Layer 8 of a small transformer language model trained on English Wikipedia (11 layers, counted from 0, width 128).
A neuron's activation on a vector x is GELU(weights . x), where the dot is the dot product.

Input weights of the MLP neurons that the questions are about. A number n stands for n times 0.0028.
n8: 198 -107 -203 0 -64 -97 -111 -69 -18 -22 26 52 6 -70 6 -176 -33 -106 -72 41 -53 -55 -46 -75 45 110 38 0 -120 67 43 130 -16 -31 195 169 -44 6 94 -9 -16 -94 59 -186 149 -73 68 -133 42 -89 55 52 54 -20 -50 -26 -44 95 -206 -304 75 55 182 86 239 19 80 145 -58 0 137 -205 -6 -59 -28 -30 17 195 -40 49 -6 -8 -32 73 73 30 -22 -141 -55 95 8 -46 5 -66 -28 126 21 -51 56 -19 -12 66 -3 51 15 11 -96 95 -61 79 83 125 -91 124 82 -158 50 142 -40 -14 -25 25 57 11 -64 -189 117 -153
n35: -3 -24 23 -26 118 -197 55 -268 120 -81 -207 123 -63 -160 30 -73 86 -105 79 -186 -56 107 -149 56 -123 33 79 115 10 -76 12 -161 211 -151 -42 3 -75 148 94 59 -112 16 80 54 -66 -132 -97 0 -126 34 113 7 170 -365 191 -24 49 43 -26 32 -150 15 314 -81 302 -126 33 15 -65 -108 -35 17 21 -9 -90 161 -140 -57 102 -41 -30 15 82 73 162 -53 -3 66 224 -103 -6 -177 35 -28 175 91 -31 3 29 -133 -40 44 -22 -24 -118 -84 127 40 -114 23 -51 -7 -223 121 41 84 -25 -107 47 -3 -100 164 -92 -20 -73 85 82 0
n43: -79 47 55 -124 -231 -242 -275 -56 39 112 -232 -132 -123 86 53 -313 89 -46 -85 -48 -69 -140 133 24 -128 -124 279 -88 -12 114 7 34 -101 -212 194 -154 212 0 180 -13 -150 88 78 84 -149 -170 -56 -21 -77 50 54 118 -140 143 -81 80 359 20 108 -84 -35 -244 187 142 56 4 15 -42 -64 12 434 25 -181 33 25 -138 166 4 200 -105 -8 316 -215 66 -120 209 164 -82 -42 -34 260 -305 -142 144 -87 -60 106 203 27 47 0 70 -150 92 4 -24 197 103 -54 16 113 70 -71 92 44 -149 -132 -92 79 73 -107 -103 -96 82 -27 210 -41 -50
n63: 128 287 -15 -109 -61 -106 182 -53 41 -154 136 146 -66 4 -89 -273 69 -20 -46 143 -57 83 81 199 80 101 28 -115 -218 57 -111 12 -116 -14 -36 152 105 122 -4 -40 -48 -40 -27 12 64 -26 231 71 142 107 -139 -91 -156 63 183 -39 61 35 -4 187 120 -79 -70 -125 175 -52 -110 -31 -26 -94 44 -35 -126 -66 46 -167 108 353 63 -134 264 -62 186 -12 58 257 -54 -120 -68 115 -165 -59 -92 -103 -109 68 -128 74 113 -91 283 -65 -90 27 136 7 189 -97 15 89 216 -258 -66 -83 99 -255 -353 261 -281 -92 -46 85 -98 -162 -26 28 0 -36
n69: -35 -215 -13 202 58 -155 -141 -61 48 -85 280 44 -132 -180 97 -123 219 4 -10 135 -37 64 73 124 112 63 21 -6 3 59 -103 185 -118 -53 -11 91 95 70 -134 -47 -196 -29 -107 -53 50 30 -87 4 -33 110 -189 -103 -191 11 -75 53 -20 -83 -85 101 -30 0 -91 49 75 -165 118 -107 71 84 -97 -115 110 -38 14 113 210 -87 -139 43 72 65 -235 80 -4 92 -28 -236 -65 -114 -64 102 -133 133 136 7 109 31 95 -112 -75 75 91 113 -158 -94 -17 76 230 3 -99 -15 -39 61 -261 -91 -216 -24 74 62 -48 -142 -42 59 318 180 69 167
n89: 110 82 -67 21 159 -62 -7 65 58 -3 93 24 -15 6 -30 -35 15 -55 -39 6 80 95 87 -139 43 -256 100 -150 -68 -75 52 44 43 -104 172 31 -38 212 168 126 -3 51 -97 142 47 59 -70 -131 89 -476 -182 137 -174 -59 75 15 45 51 -50 -167 114 -56 135 -65 -58 135 65 115 252 -6 3 6 44 3 6 -33 29 -40 -29 -34 -87 -117 -12 -55 46 3 -63 -52 17 50 -109 9 -32 52 116 136 59 24 -43 -23 52 9 -162 -194 13 -59 -3 43 17 -208 -77 97 -203 110 -64 -186 -23 -100 83 -24 97 -36 31 -170 -23 105 52 53
n95: -98 201 0 -164 37 -52 -47 36 152 -20 -11 -14 -54 -74 34 98 20 49 -88 22 -139 167 -30 -51 -22 -63 127 131 -58 -31 -80 103 119 52 -75 207 14 112 167 -30 14 -5 151 -180 -101 -234 -61 156 65 0 -34 -132 24 -214 -37 -93 51 219 -34 12 -86 -29 26 52 153 -44 20 210 -20 -116 -273 -46 -9 -29 -43 -93 75 124 27 -21 -26 -59 85 -154 -120 -36 91 49 -104 -79 -47 -35 19 61 32 72 -79 63 -33 16 25 -105 -27 -160 44 47 -146 -66 92 -138 84 -6 -29 61 -91 -49 141 125 122 144 -88 -89 44 23 -60 93 -31 -15
n165: 27 30 35 11 -110 -25 2 83 9 -72 110 13 38 43 94 -219 -142 27 77 87 -64 118 26 -71 93 110 35 0 -41 33 0 101 -36 22 -82 -103 -94 -9 44 21 90 33 31 -41 -53 -45 63 30 -32 27 -46 44 93 -57 144 57 -97 16 188 -80 -43 120 -20 -45 -59 -13 -78 -136 9 5 -88 -43 57 51 31 20 41 99 56 2 -22 -92 89 -34 106 2 27 -100 104 30 -54 -89 -32 -67 0 63 -52 -131 -83 40 -145 -99 -19 -120 0 -37 36 95 -55 22 118 -109 -66 9 16 -9 8 33 -102 223 4 13 46 0 128 -132 -22 9
n166: 42 23 36 26 122 -25 141 -116 142 -5 97 -5 5 -30 -119 34 -110 38 147 51 -68 51 -17 81 80 -27 -84 -32 2 37 36 -122 40 -7 -3 -19 -2 58 34 -54 26 -65 303 -262 -100 -93 -2 105 -30 -13 -89 160 26 81 -42 -164 -209 94 -17 64 -85 -32 20 -40 81 0 -47 -131 -116 3 -18 -112 15 114 -67 63 -20 45 -26 18 -98 29 89 -69 29 -139 106 91 65 -74 173 -55 2 -161 -122 54 -62 27 -66 12 56 -23 95 126 87 94 -12 -27 94 -48 -149 -21 -3 58 33 -10 -54 7 108 -2 59 60 -53 -12 43 -10 -56 -71
n214: -76 0 -91 43 74 0 -100 -15 186 101 6 82 -176 3 22 98 143 54 74 28 16 -67 -30 25 -80 129 132 0 -177 19 -200 -64 -136 -221 69 130 113 70 -69 85 -63 -9 -12 -86 251 85 12 -45 59 -87 218 -122 53 -106 158 131 191 19 -52 -85 151 -26 92 64 -3 -36 -14 32 3 -76 10 -204 96 102 -16 -275 184 -95 -3 -138 156 34 0 144 -34 -60 44 45 -6 -32 -55 -45 -36 -60 -149 -236 35 -25 -33 -98 91 89 18 -191 0 73 -41 -62 110 103 -108 -127 41 -83 -14 -211 148 97 -67 -37 16 66 -80 -59 -219 29 -111 202
n277: 14 -89 -30 -60 -136 -116 -95 20 -37 101 10 -178 52 90 73 47 75 25 174 44 98 91 -46 -69 -16 -139 117 -71 -67 -48 282 -195 68 -122 15 101 145 -44 -195 29 -176 35 -237 -4 -18 3 -77 117 20 67 -154 -85 -22 -14 270 -70 7 -28 196 -116 -89 13 84 102 -182 74 127 341 17 108 111 -35 39 -75 -7 -3 -27 14 119 -25 -168 -71 234 -24 -168 -84 182 -137 129 -75 -87 7 119 85 -28 -213 -207 24 -26 26 134 189 -120 -42 104 -57 -156 42 209 130 -14 -206 24 51 -104 -52 42 -47 -84 -164 152 256 -53 -117 -106 63 138 -4
n297: -70 6 65 -76 57 -47 -35 48 -28 74 43 85 -189 15 -41 24 101 115 17 -68 21 97 -94 -32 -22 -88 120 -218 159 -52 118 -140 -16 69 193 -96 111 46 -24 167 89 -76 -46 36 -24 -53 14 -9 -143 152 -22 75 -15 -155 -63 -33 49 -23 71 -113 -200 -135 59 86 21 -76 -60 -237 -85 -156 27 -47 -33 100 -188 146 102 0 -31 51 127 34 57 122 -28 77 55 14 187 18 -122 -71 36 37 106 -15 86 -252 -113 -11 -79 -124 -109 -24 36 -193 -134 -92 -6 20 -9 74 -12 188 13 26 -14 -110 148 95 35 -73 -3 151 103 36 -3 -218
n306: -5 50 60 -24 -109 -96 109 -34 -134 47 -35 -97 -38 192 76 -68 107 107 27 121 -162 84 72 -19 69 149 111 55 -71 8 -53 -152 94 24 -28 -137 66 -131 17 59 62 -88 -27 -85 -25 -112 -39 -33 28 196 9 97 129 28 27 -96 -3 -151 3 -108 3 -55 148 3 -22 97 56 19 8 71 -67 -30 -30 -100 32 -24 -21 -128 121 -401 19 2 72 59 -128 129 202 49 -40 -44 -13 -58 90 187 35 -51 32 -49 -67 -64 108 -3 68 -126 11 -84 -14 94 -31 34 -38 6 118 -45 -124 130 -82 24 -57 48 -78 41 -28 -127 -90 -44 -86 127
n364: -13 -127 44 22 -134 105 -32 -105 134 -19 225 16 -29 -65 19 -98 -96 154 42 95 -95 -139 0 -68 3 -49 200 -148 -38 180 35 -53 40 18 27 18 133 79 27 -101 0 91 -32 56 -7 87 -41 -57 146 172 -67 -129 -10 -30 22 -49 13 116 -57 -122 52 213 111 -99 53 0 255 30 51 -105 154 120 20 23 68 -57 -74 -23 6 80 74 -116 100 23 -171 216 -187 -181 -21 140 -157 -43 164 -14 -183 88 -69 36 -25 -120 28 61 -213 -20 104 28 -29 120 -129 16 201 -96 95 -145 72 -289 21 103 30 86 -81 -156 -251 32 -34 -76 65 -242
n400: -261 -3 -224 -30 -6 -81 -60 -27 0 57 190 181 -159 -119 146 -137 54 -226 -39 101 16 98 -137 -79 6 83 0 148 226 33 38 103 -75 -25 90 97 24 -19 -188 -181 50 -85 -27 43 85 -38 80 188 112 97 126 -56 -58 -3 -205 -62 -132 76 -36 -16 39 76 19 22 69 139 -35 28 179 -31 -9 27 81 41 -264 93 0 -37 128 -19 27 153 53 -6 -3 32 -115 84 60 0 89 -3 -35 243 -46 -179 45 144 46 -49 79 138 -20 22 -38 -9 -37 133 26 -9 -71 -23 -9 -12 -175 -98 -66 -24 -152 -54 -3 -247 12 -30 -32 22 72 -62
n411: 120 -16 74 -104 38 -78 14 -135 100 -77 121 -25 8 135 158 -21 40 -16 -55 -80 153 -35 46 0 27 -77 168 -160 -2 -66 -53 170 -115 67 -27 122 -30 73 -29 -16 -5 -19 -18 -3 -48 79 -32 150 2 -21 -6 -52 -11 -23 5 -47 78 -183 25 17 5 5 41 -142 -42 -69 -155 -96 30 57 50 -26 -157 42 -18 98 -11 -5 -83 91 142 132 86 10 27 97 -3 7 81 -81 -87 -49 85 11 -59 -117 23 249 -109 97 14 -113 -211 -83 -116 -54 133 61 -53 7 42 -168 -49 -12 -185 -79 -41 -57 -13 58 38 51 16 79 51 49 25 3
n467: -91 -137 -29 -97 -27 -58 73 151 -147 12 20 -18 -18 24 -75 -116 200 34 80 -9 48 -71 -11 -63 94 173 -87 141 -6 -27 84 -272 -20 44 22 136 185 -6 -305 -44 -9 -84 123 -25 16 -23 -64 -84 20 133 7 -31 93 -89 -24 -77 3 -12 88 3 19 -8 -43 166 112 15 0 59 -21 58 44 75 -117 137 -201 12 -111 -288 -17 9 63 -41 56 -96 -88 -67 -99 131 -17 -12 -349 -37 -43 135 -40 98 128 149 54 -114 52 117 -159 -73 19 -79 -82 -16 174 23 -55 35 89 50 -67 12 -11 -73 107 -21 -27 -66 -77 -9 61 163 -25 241
n508: -69 200 -103 156 -44 -67 -98 52 107 -125 -30 104 -21 -12 74 -146 44 -64 -94 -29 -50 -49 0 -12 104 57 15 -100 0 53 -3 6 -67 105 85 106 -137 -116 50 -56 57 -97 92 21 19 -181 -118 25 -87 -49 126 70 -228 -27 -162 -115 29 -30 -29 -45 -150 -121 69 48 -167 46 -3 44 -119 -205 179 -69 40 111 -6 59 193 245 9 -168 0 -115 -73 39 0 22 3 56 197 132 -72 -3 157 149 138 -25 -11 93 -59 -70 42 -53 -48 -6 139 -69 -119 221 -34 -75 218 -158 112 81 -87 -36 0 61 -51 135 -175 -42 -21 -80 -28 125 -30 -40

Each question shows a token from some text and the vector x that enters the MLP there. A number n stands for n times 0.0098.

" a": 43 -62 83 -60 -55 29 -55 -29 6 37 -32 26 72 -35 -92 -17 38 87 -27 -71 -12 -3 -17 50 20 -79 -158 82 14 -45 16 19 69 16 -50 -87 -96 -20 -26 -22 43 174 -96 -7 1 20 102 46 58 -73 -67 65 69 338 -103 28 1 51 38 -45 -90 111 -7 -94 -118 46 -13 11 46 -63 -140 23 12 1 -90 31 -11 -107 99 -37 79 56 51 50 -15 4 16 -168 77 -68 -113 -8 24 28 9 -84 -162 -69 -33 32 29 76 -94 -8 90 16 -96 -26 108 -34 22 -27 -3 376 112 -46 16 -40 -65 -68 93 60 -48 -104 -64 0 62 -44
Which of these neurons fires most? n277

",": -42 12 -21 22 83 51 -45 -43 -29 32 -143 -63 4 -41 -11 30 5 55 -81 -40 12 -38 45 82 25 -35 -105 25 -57 99 -93 51 52 139 -74 -231 -77 15 62 10 48 107 -102 80 1 57 96 81 22 -55 -21 31 7 149 -125 -30 -69 33 89 5 -45 24 48 6 -10 46 15 14 -14 -74 -248 -120 33 -76 -53 -32 -70 6 -21 -37 3 -7 -2 32 -67 59 -86 -70 84 -77 -29 -21 51 48 -52 -8 -19 -3 -41 40 -54 25 -46 -14 86 67 -31 109 -7 41 -48 6 -17 432 89 -115 -51 67 47 -65 -29 28 -12 -12 2 131 -42 -70
Which of these neurons fires most? n89

"gi": -35 -69 143 100 -12 106 83 -263 -43 -60 -158 -103 175 -148 -38 -117 143 -27 24 130 -8 -152 -65 -2 70 14 -133 123 8 114 47 95 67 -27 -124 26 -1 34 42 51 -124 99 -96 4 234 108 -71 -15 99 -101 5 31 48 187 -49 19 -18 145 -5 126 40 -43 -125 -111 -112 -16 -179 -24 -103 -17 -169 31 -138 42 -63 53 31 -32 -59 -41 93 47 -82 -5 -1 -72 -99 4 60 -35 -150 133 -23 -63 -48 -103 -71 -117 -34 48 -16 150 -119 -59 8 4 95 -61 148 42 62 37 179 230 72 108 17 40 -56 88 72 -24 16 -7 -69 -53 39 -90
Which three neurons fire most, strongest first? n467, n69, n63

"dal": -17 -14 188 64 41 9 -27 -143 -53 8 22 -153 129 32 14 10 163 -89 -6 -52 -19 -81 3 59 46 47 -9 2 -76 123 -43 116 -27 -84 -38 -178 -41 53 138 39 110 107 6 -85 142 9 21 -49 64 -61 -46 -46 100 30 -119 -11 -75 10 44 121 -54 91 6 -8 51 -71 -94 -208 60 -36 -39 40 24 -37 -114 -93 -127 -33 -196 39 34 161 4 25 -15 19 7 -35 55 -28 -1 -52 9 48 -70 -73 -174 47 -130 48 -80 -15 -107 -93 -100 9 -17 54 69 -10 92 29 237 318 228 66 18 -31 -121 -30 -14 38 78 -3 -125 -41 -47 48
Which neuron fires most, and how strongly? n411, at about 2.9

"ls": -123 -61 83 36 -114 -71 114 -160 -10 -18 -148 -83 -58 -107 -22 98 52 76 -78 51 54 0 11 51 64 20 -172 7 -39 21 -59 28 -15 -45 -95 -230 -129 -106 19 12 -2 64 -5 104 49 70 -63 45 -34 -70 49 20 127 138 -61 -23 110 101 5 34 -2 233 33 -83 84 51 -15 -88 -8 -137 -124 -46 -97 15 -12 130 -43 1 -28 -102 31 -20 -30 -78 -172 32 -55 7 97 -92 55 -6 59 -86 -50 62 26 -25 -39 69 25 41 -51 -51 45 -21 16 138 58 5 119 -21 35 357 164 -51 -89 -50 62 -18 16 -2 144 -13 -48 26 12 -48
Which of these neurons fires most? n35

"ep": -83 -48 125 -125 -78 190 32 -111 -8 -71 -226 -70 52 55 -134 10 155 111 -29 -24 -103 5 74 31 -59 -17 -115 58 -47 80 5 57 -163 -37 -49 14 12 -3 77 -10 -55 33 -14 88 133 46 -130 9 38 41 43 -44 22 144 -26 -129 -224 56 -34 2 34 95 -32 -73 -37 20 79 -22 71 -42 -53 109 -62 -23 -50 -57 -26 -182 1 -50 116 -34 46 -22 -72 44 -35 87 183 91 -82 67 -39 -215 -54 86 -140 -3 -55 77 19 3 -33 12 -68 -95 136 -10 57 104 80 -28 127 344 -34 22 -77 -4 -105 56 -1 111 67 -54 -76 38 -2 -34
Which neuron fires most, and how strongly? n63, at about 2.9

" that": 104 46 -64 12 134 44 -83 -173 17 20 -86 -5 58 21 -82 13 67 18 -66 -86 -3 30 89 36 87 -69 -102 150 -85 143 100 59 56 -49 9 -173 -19 9 91 -73 63 -99 -6 69 7 -44 -74 55 17 -52 -50 -35 -36 171 -106 67 -14 3 6 41 -34 -18 -38 -69 -58 -3 -19 -30 36 -72 -175 -18 84 -25 -10 57 -36 47 12 -23 53 84 -45 -39 -22 31 -15 -135 -68 -71 -19 -42 60 -91 -7 -1 -105 -84 63 171 -92 3 -127 7 36 -87 37 77 31 26 -55 24 22 412 88 -46 6 8 -45 -37 26 19 -10 -42 -85 -43 88 9
Which of these neurons fires most? n89

" 49": 58 -74 -26 134 -19 216 -26 -163 38 -58 18 -2 21 29 -93 10 -25 0 -139 -80 -20 -63 -27 -12 -18 -70 -214 62 5 79 -68 31 98 36 62 -153 -179 75 134 -36 4 59 63 26 -39 21 23 45 108 -96 136 -6 54 179 -143 -94 -73 154 -27 117 -74 -29 -9 45 -46 -61 51 -1 51 -35 -119 3 81 -173 -125 41 -131 64 84 -15 65 -151 -101 -6 -11 28 45 -138 149 -31 -32 52 -85 49 -32 4 -44 -69 21 104 -21 69 -107 -15 97 2 -67 55 13 86 -28 164 80 312 114 -84 -121 20 -148 -53 -27 102 -70 48 -40 25 -8 0
Which neuron fires most, and how strongly? n8, at about 3.1

".": -15 -22 -17 -58 -36 23 -79 -135 -41 51 -159 -158 78 18 -37 -26 100 29 -124 -8 -20 -82 127 20 75 -56 -33 26 -34 188 -37 23 1 -32 -34 -248 -25 -2 67 -31 71 40 -28 53 14 -59 -61 117 97 -27 -50 39 -18 248 -152 -65 48 35 84 72 -13 -15 60 52 -23 -15 -9 -26 5 -79 -115 -58 -9 -62 -59 -77 52 -2 82 -77 19 64 -69 -35 -56 61 -20 -68 69 -44 81 -83 63 16 -58 -77 31 64 -36 69 -58 28 -92 2 45 44 -1 35 111 36 73 8 -22 395 78 -58 -128 6 -14 -57 73 21 -10 27 -6 23 -38 -40
Which of these neurons fires most? n43

"2": 115 3 22 -31 48 122 -23 -5 -23 -84 -6 70 58 48 37 -12 55 114 -28 -121 50 -292 80 78 -23 -39 -165 130 55 40 78 31 29 -11 -14 -130 -85 35 130 59 130 107 -22 -3 44 -112 44 47 15 -89 -12 70 6 81 -115 73 73 82 38 178 -69 68 -96 -87 12 -106 -100 -138 41 -110 -72 -57 -17 -128 -41 39 -182 72 24 -54 75 30 11 -35 21 -63 -1 -113 35 -94 9 17 97 60 -131 -214 -74 -97 -70 92 28 52 -75 72 56 26 -61 51 117 -17 11 103 32 319 148 -35 32 -38 -67 -139 17 -88 -23 -72 -123 -21 21 -27
Which of these neurons fires most? n166

" to": 106 -49 12 61 -82 111 -31 -116 -17 -162 38 27 -4 -48 -125 116 98 -22 -20 -76 23 -74 24 47 81 117 -91 64 -94 42 -83 94 -61 -24 -47 -105 -1 -109 42 7 -139 -2 -101 4 69 57 -32 24 4 -12 35 18 13 194 -183 59 -10 77 60 -5 -54 126 39 15 -23 73 -72 -29 4 159 -191 -145 28 12 -25 43 11 30 -112 29 40 -97 -94 -138 -49 2 23 -58 102 -86 -59 99 45 28 -69 7 -14 -52 81 164 -40 94 -22 -121 1 -84 39 38 47 55 -106 -53 17 361 159 -32 -89 13 -27 53 -34 31 44 12 -44 83 -91 -137
Which of these neurons fires most? n69

" may": -4 -21 38 -22 -31 33 -70 -134 14 -53 -103 -43 4 -62 -82 41 100 13 -104 -14 -44 -81 44 83 17 47 -159 12 40 82 -49 57 -10 5 -71 -166 -20 -44 -16 40 44 16 -64 104 -7 24 -7 60 66 -31 -56 93 12 263 -233 2 31 109 33 95 -96 39 87 -19 -62 32 26 -115 45 -68 -168 -89 -15 -49 -10 45 88 -88 1 -7 83 48 -24 -96 -111 45 -146 -141 90 -74 9 -44 38 74 17 -39 30 12 -60 3 -102 114 -36 59 59 -28 4 131 74 64 78 85 -96 374 5 -56 -88 -38 56 -32 46 -66 41 -76 32 33 72 -41
Which of these neurons fires most? n69

"'": -163 4 139 -32 -9 -58 62 21 -83 42 -227 34 89 43 -41 -8 105 137 -99 -49 -31 -106 196 -16 36 24 -221 63 -99 -50 38 -5 38 114 -55 -167 -187 9 -28 -28 40 119 10 32 40 121 17 60 41 11 -45 13 19 170 -125 -39 -18 44 128 63 -69 45 -10 -57 -62 56 21 -61 64 -43 -136 -7 -131 55 -26 -105 -115 -56 -69 -30 89 31 -21 26 -5 59 39 38 105 -20 -84 56 78 -137 -33 38 -59 -75 -68 -149 -26 106 -89 30 53 30 12 5 33 89 41 12 -10 346 82 -47 -38 -15 41 -41 15 -72 161 -56 -60 11 52 -69
The two highest activations, in order: n467, n297

"c": -44 -74 47 40 -81 32 1 -168 -41 16 -64 -25 -109 62 90 70 205 56 -26 69 -55 -127 74 175 50 43 -42 -84 31 98 -19 -55 -82 -87 -102 -23 -109 17 62 -102 136 25 -105 26 111 52 85 -21 20 -56 6 -23 43 178 -99 -69 -73 -65 100 -7 -6 103 88 -161 -9 58 8 -76 -49 -122 -48 73 -113 50 -11 -95 -85 68 -21 -141 156 35 17 41 -95 -101 -20 -15 58 -49 -71 79 -41 -160 -87 -163 -79 -93 79 69 -66 68 -104 -137 45 13 107 14 157 76 38 47 136 308 153 30 11 47 55 -95 99 93 23 -37 -136 -6 -27 -69
Which neuron fires most, and how strongly? n214, at about 4.5

"id": -71 -12 42 -120 62 36 50 -69 40 -43 -147 -118 -29 -56 -28 55 38 15 77 58 -15 -8 120 55 -145 54 -211 80 77 78 -9 8 5 66 20 -83 -58 -64 -71 -38 -2 -36 123 202 64 -6 -79 -37 -5 36 -2 -31 8 167 -131 52 -129 52 22 -66 -15 -39 -89 -135 31 16 -59 -73 -6 -104 -176 -1 -184 36 -61 -6 2 14 -7 -17 111 -102 9 -59 -55 36 -5 0 201 33 -58 144 -64 -46 -162 16 -34 -77 -108 -23 -99 133 -136 -125 -26 127 48 99 92 17 64 12 65 318 177 96 106 -25 30 -56 41 94 75 -109 13 109 -10 -7
Which of these neurons fires most? n467

"asi": 27 -56 -19 21 -47 121 -114 -136 -74 -51 -201 -68 -1 -118 -40 -23 108 -10 -54 198 39 -192 -34 138 49 37 -184 -15 64 59 -52 92 -8 -29 -57 -111 -19 16 78 -1 14 102 31 10 186 41 -94 37 103 -129 27 89 43 186 -71 5 101 143 60 128 37 161 -92 -64 -127 -45 -200 -116 90 -60 -88 30 22 11 -83 58 -118 -9 -70 -68 173 30 -152 12 -141 -73 -18 -38 39 -63 -71 34 -119 41 3 -74 -78 -162 -18 56 4 162 -88 -76 61 83 63 -18 82 -105 18 45 235 256 23 0 -3 20 18 -32 81 58 46 54 -30 -64 10 75
Which of these neurons fires most? n214

"ved": -126 7 -19 -89 -108 18 27 19 -9 -101 -39 11 -67 -52 -12 96 42 24 -34 126 -93 -35 17 77 -33 -33 -60 60 59 63 -52 -44 -72 55 -66 -161 -118 -92 -5 -13 8 40 -59 88 123 -35 2 48 -11 -46 63 -56 66 196 -110 47 -30 110 78 65 -35 88 -116 -44 -54 30 -82 -81 61 -55 -177 28 -86 31 -17 44 -58 33 -47 -110 180 -106 16 -11 -80 61 29 -6 17 -166 -52 25 -120 -3 -69 83 -53 -30 33 45 9 -47 -82 -155 30 77 21 97 37 64 54 63 -36 370 192 74 139 -66 -22 -113 134 94 102 -24 37 -5 -3 -126
The two highest activations, in order: n165, n297

" founded": 71 -20 14 -54 -14 58 -33 -86 -78 -37 -140 -20 11 -12 -45 -17 88 -25 -169 -83 -22 -10 66 45 59 -19 -53 59 -52 137 -50 -21 43 26 -47 -263 -67 65 42 -65 109 45 18 8 51 -18 -33 52 59 -43 9 47 1 296 -144 -103 -12 50 100 53 -60 17 4 35 -14 -3 -37 -94 33 -115 -163 -65 33 1 -51 5 -12 20 -42 -94 -3 100 22 -28 -103 -14 18 18 33 -74 96 -67 43 8 8 -38 -9 67 -48 22 -7 -37 -112 13 12 16 -63 143 177 33 119 -45 37 367 98 -81 -14 -31 71 -25 134 18 -30 19 -48 -35 -117 -81
Which neuron fires most, and how strongly? n43, at about 5.3

" invent": 97 25 2 -80 -5 81 13 -130 17 261 -112 -32 65 146 79 61 36 78 -181 -64 49 -140 95 71 97 -13 -201 43 -90 8 18 -31 120 -10 -70 -241 -82 9 3 19 53 25 -6 -43 28 134 -13 67 23 -17 -17 19 68 221 -106 -50 50 -17 28 50 -47 24 -16 -169 -19 -77 -30 -63 -70 -130 -229 -36 -57 112 -71 -81 -130 -87 11 -23 119 73 4 32 -121 78 -122 4 124 -123 -11 59 5 -66 -40 -76 -106 -137 60 134 1 -66 -83 -40 -2 75 17 20 181 33 169 11 56 254 54 -54 -74 -41 97 -69 -12 70 109 -7 -30 -47 74 34
Which of these neurons fires most? n411

" and": -5 65 6 -2 4 43 14 -84 -24 -21 -38 -64 -29 -14 43 -14 -22 98 -53 -41 2 -52 59 30 -44 33 -114 177 -77 -60 -68 -18 23 9 -69 -137 -63 -106 52 -80 71 107 3 11 88 -2 -4 121 -42 -13 33 1 -25 215 -65 -2 -43 64 -81 -71 -64 19 8 -35 67 -61 13 -43 45 -59 -144 -47 -24 -35 -7 12 40 -44 63 -25 19 -82 33 -58 -88 25 -59 -69 33 -50 -83 8 57 -35 -39 -3 -33 8 -1 112 26 34 -126 42 -40 39 6 2 -40 -24 -56 75 -9 470 81 -70 -13 49 30 -13 48 28 54 -57 33 -7 45 42
The two highest activations, in order: n95, n166

"atic": -4 -97 121 -124 -63 40 23 -8 -182 -53 -164 -43 -1 148 -15 53 144 112 -71 -36 -19 -167 76 51 22 15 -153 47 28 142 -11 -98 -28 114 -116 -89 -102 -46 -70 39 15 79 -38 -7 195 23 -32 -11 41 21 95 44 -9 86 -45 -83 48 65 66 -34 -95 216 -43 -99 -57 91 -55 15 75 -149 -112 -23 8 57 -15 56 86 -22 -112 -61 132 20 -18 -114 -80 10 -99 31 100 -62 -42 2 -6 -108 -93 50 -11 -137 27 -41 -177 142 -137 -20 -69 46 6 -24 46 48 41 -93 -1 316 125 86 -79 35 119 -88 46 81 177 -76 -29 38 87 15
The two highest activations, in order: n467, n297

" than": -6 7 -3 -30 38 67 12 -115 24 -32 -156 -32 -38 -38 -75 55 19 100 -91 -88 -97 -8 50 11 -19 -8 -120 62 -9 57 -9 31 61 8 -56 -145 -74 -45 -35 -38 69 100 -35 71 57 -16 71 31 80 -98 32 91 87 194 -185 -24 -22 91 7 -60 -20 41 32 -49 -11 140 -34 -21 123 -1 -186 -96 -71 -14 13 61 85 -70 40 14 88 -3 -48 -54 -40 37 -25 -74 60 -47 38 18 50 23 -60 -4 5 -1 -104 51 -58 95 -79 -1 45 11 -36 -1 89 -20 63 -29 -7 441 71 -69 0 -23 -39 -103 3 -60 -10 8 -31 -32 -38 -67
Which of these neurons fires most? n89

" cal": 108 -56 116 -18 -20 86 -55 -222 -60 30 -43 -81 90 112 26 -17 103 91 29 -49 -23 -45 90 122 -42 -13 -131 55 -117 97 6 83 123 -63 -136 -194 -129 -33 50 -78 67 -27 9 -34 162 67 41 90 102 -124 7 91 24 167 -213 -111 72 -63 97 -10 31 47 -43 -110 -45 16 20 -40 30 -64 -128 25 -33 3 20 -107 -154 -89 0 -153 190 122 -16 88 -79 17 -121 -96 32 -113 42 34 -63 -56 21 -26 -27 -16 -33 206 -40 49 -117 -32 -44 84 -103 86 121 19 124 96 102 258 167 -38 -108 -84 52 -72 -40 22 55 -57 -89 -62 72 -24
Which neuron fires most, and how strongly? n306, at about 2.5

" can": 8 -61 87 91 -87 87 -42 -105 19 16 -14 71 -7 -25 -67 31 93 43 -139 -102 11 -31 51 145 44 79 -186 102 -31 9 -152 98 -82 43 -75 -129 -93 -20 -76 127 14 -26 -139 121 -12 63 26 31 15 -27 10 71 48 208 -166 -28 -23 105 64 148 -148 152 128 -35 -90 -26 44 -158 147 -66 -307 -100 -2 30 -86 39 -28 -111 -32 -46 125 26 -52 -79 -75 109 -115 -109 129 -129 -62 -43 74 32 39 -45 -5 -22 62 35 -106 136 27 38 39 -29 -28 112 108 106 -58 92 -30 255 -8 1 -153 -46 96 -52 -18 -64 77 -41 -39 56 40 -30
Which of these neurons fires most? n69

"pa": 33 -157 12 -50 4 130 33 -180 -46 -36 -82 -163 5 22 -29 60 48 -3 -164 114 -6 -123 -63 29 -30 -54 -136 -34 -67 -18 29 145 15 -61 -137 -53 75 -19 164 17 -3 162 -50 63 136 -4 -62 32 73 -37 24 101 -8 199 -152 66 -1 39 95 25 17 85 55 -51 195 42 -53 -258 -59 -34 -71 -22 -33 -174 82 -71 78 -30 -114 -22 93 -98 -43 43 -126 -103 18 23 110 -94 -13 -33 -80 36 -40 -1 -77 -39 -117 255 -42 141 -125 -55 105 -9 4 -2 -38 -15 28 42 111 256 70 20 -36 -24 53 -27 103 87 31 57 -52 54 -47 -8
Which of these neurons fires most? n43

"Br": 9 -35 76 -4 -69 79 -79 -95 -139 78 -1 -4 18 107 -149 61 127 79 -106 -99 28 73 128 145 -18 -60 -95 -39 -42 70 -3 63 -55 109 -160 17 -38 24 140 25 97 48 11 -82 67 -34 99 88 -5 6 22 -2 -3 141 -106 -63 24 -49 47 47 -54 364 75 15 87 -86 -19 -79 75 -58 9 46 57 -54 -141 86 -64 -155 9 32 -26 -16 -84 -68 -73 64 -157 -80 39 43 -48 -55 168 -174 -35 -20 -293 44 8 212 -88 111 -99 -100 -46 -30 29 -64 61 30 66 69 139 238 79 41 -115 -14 -188 -41 -88 0 14 4 -112 -36 -24 13
The two highest activations, in order: n364, n411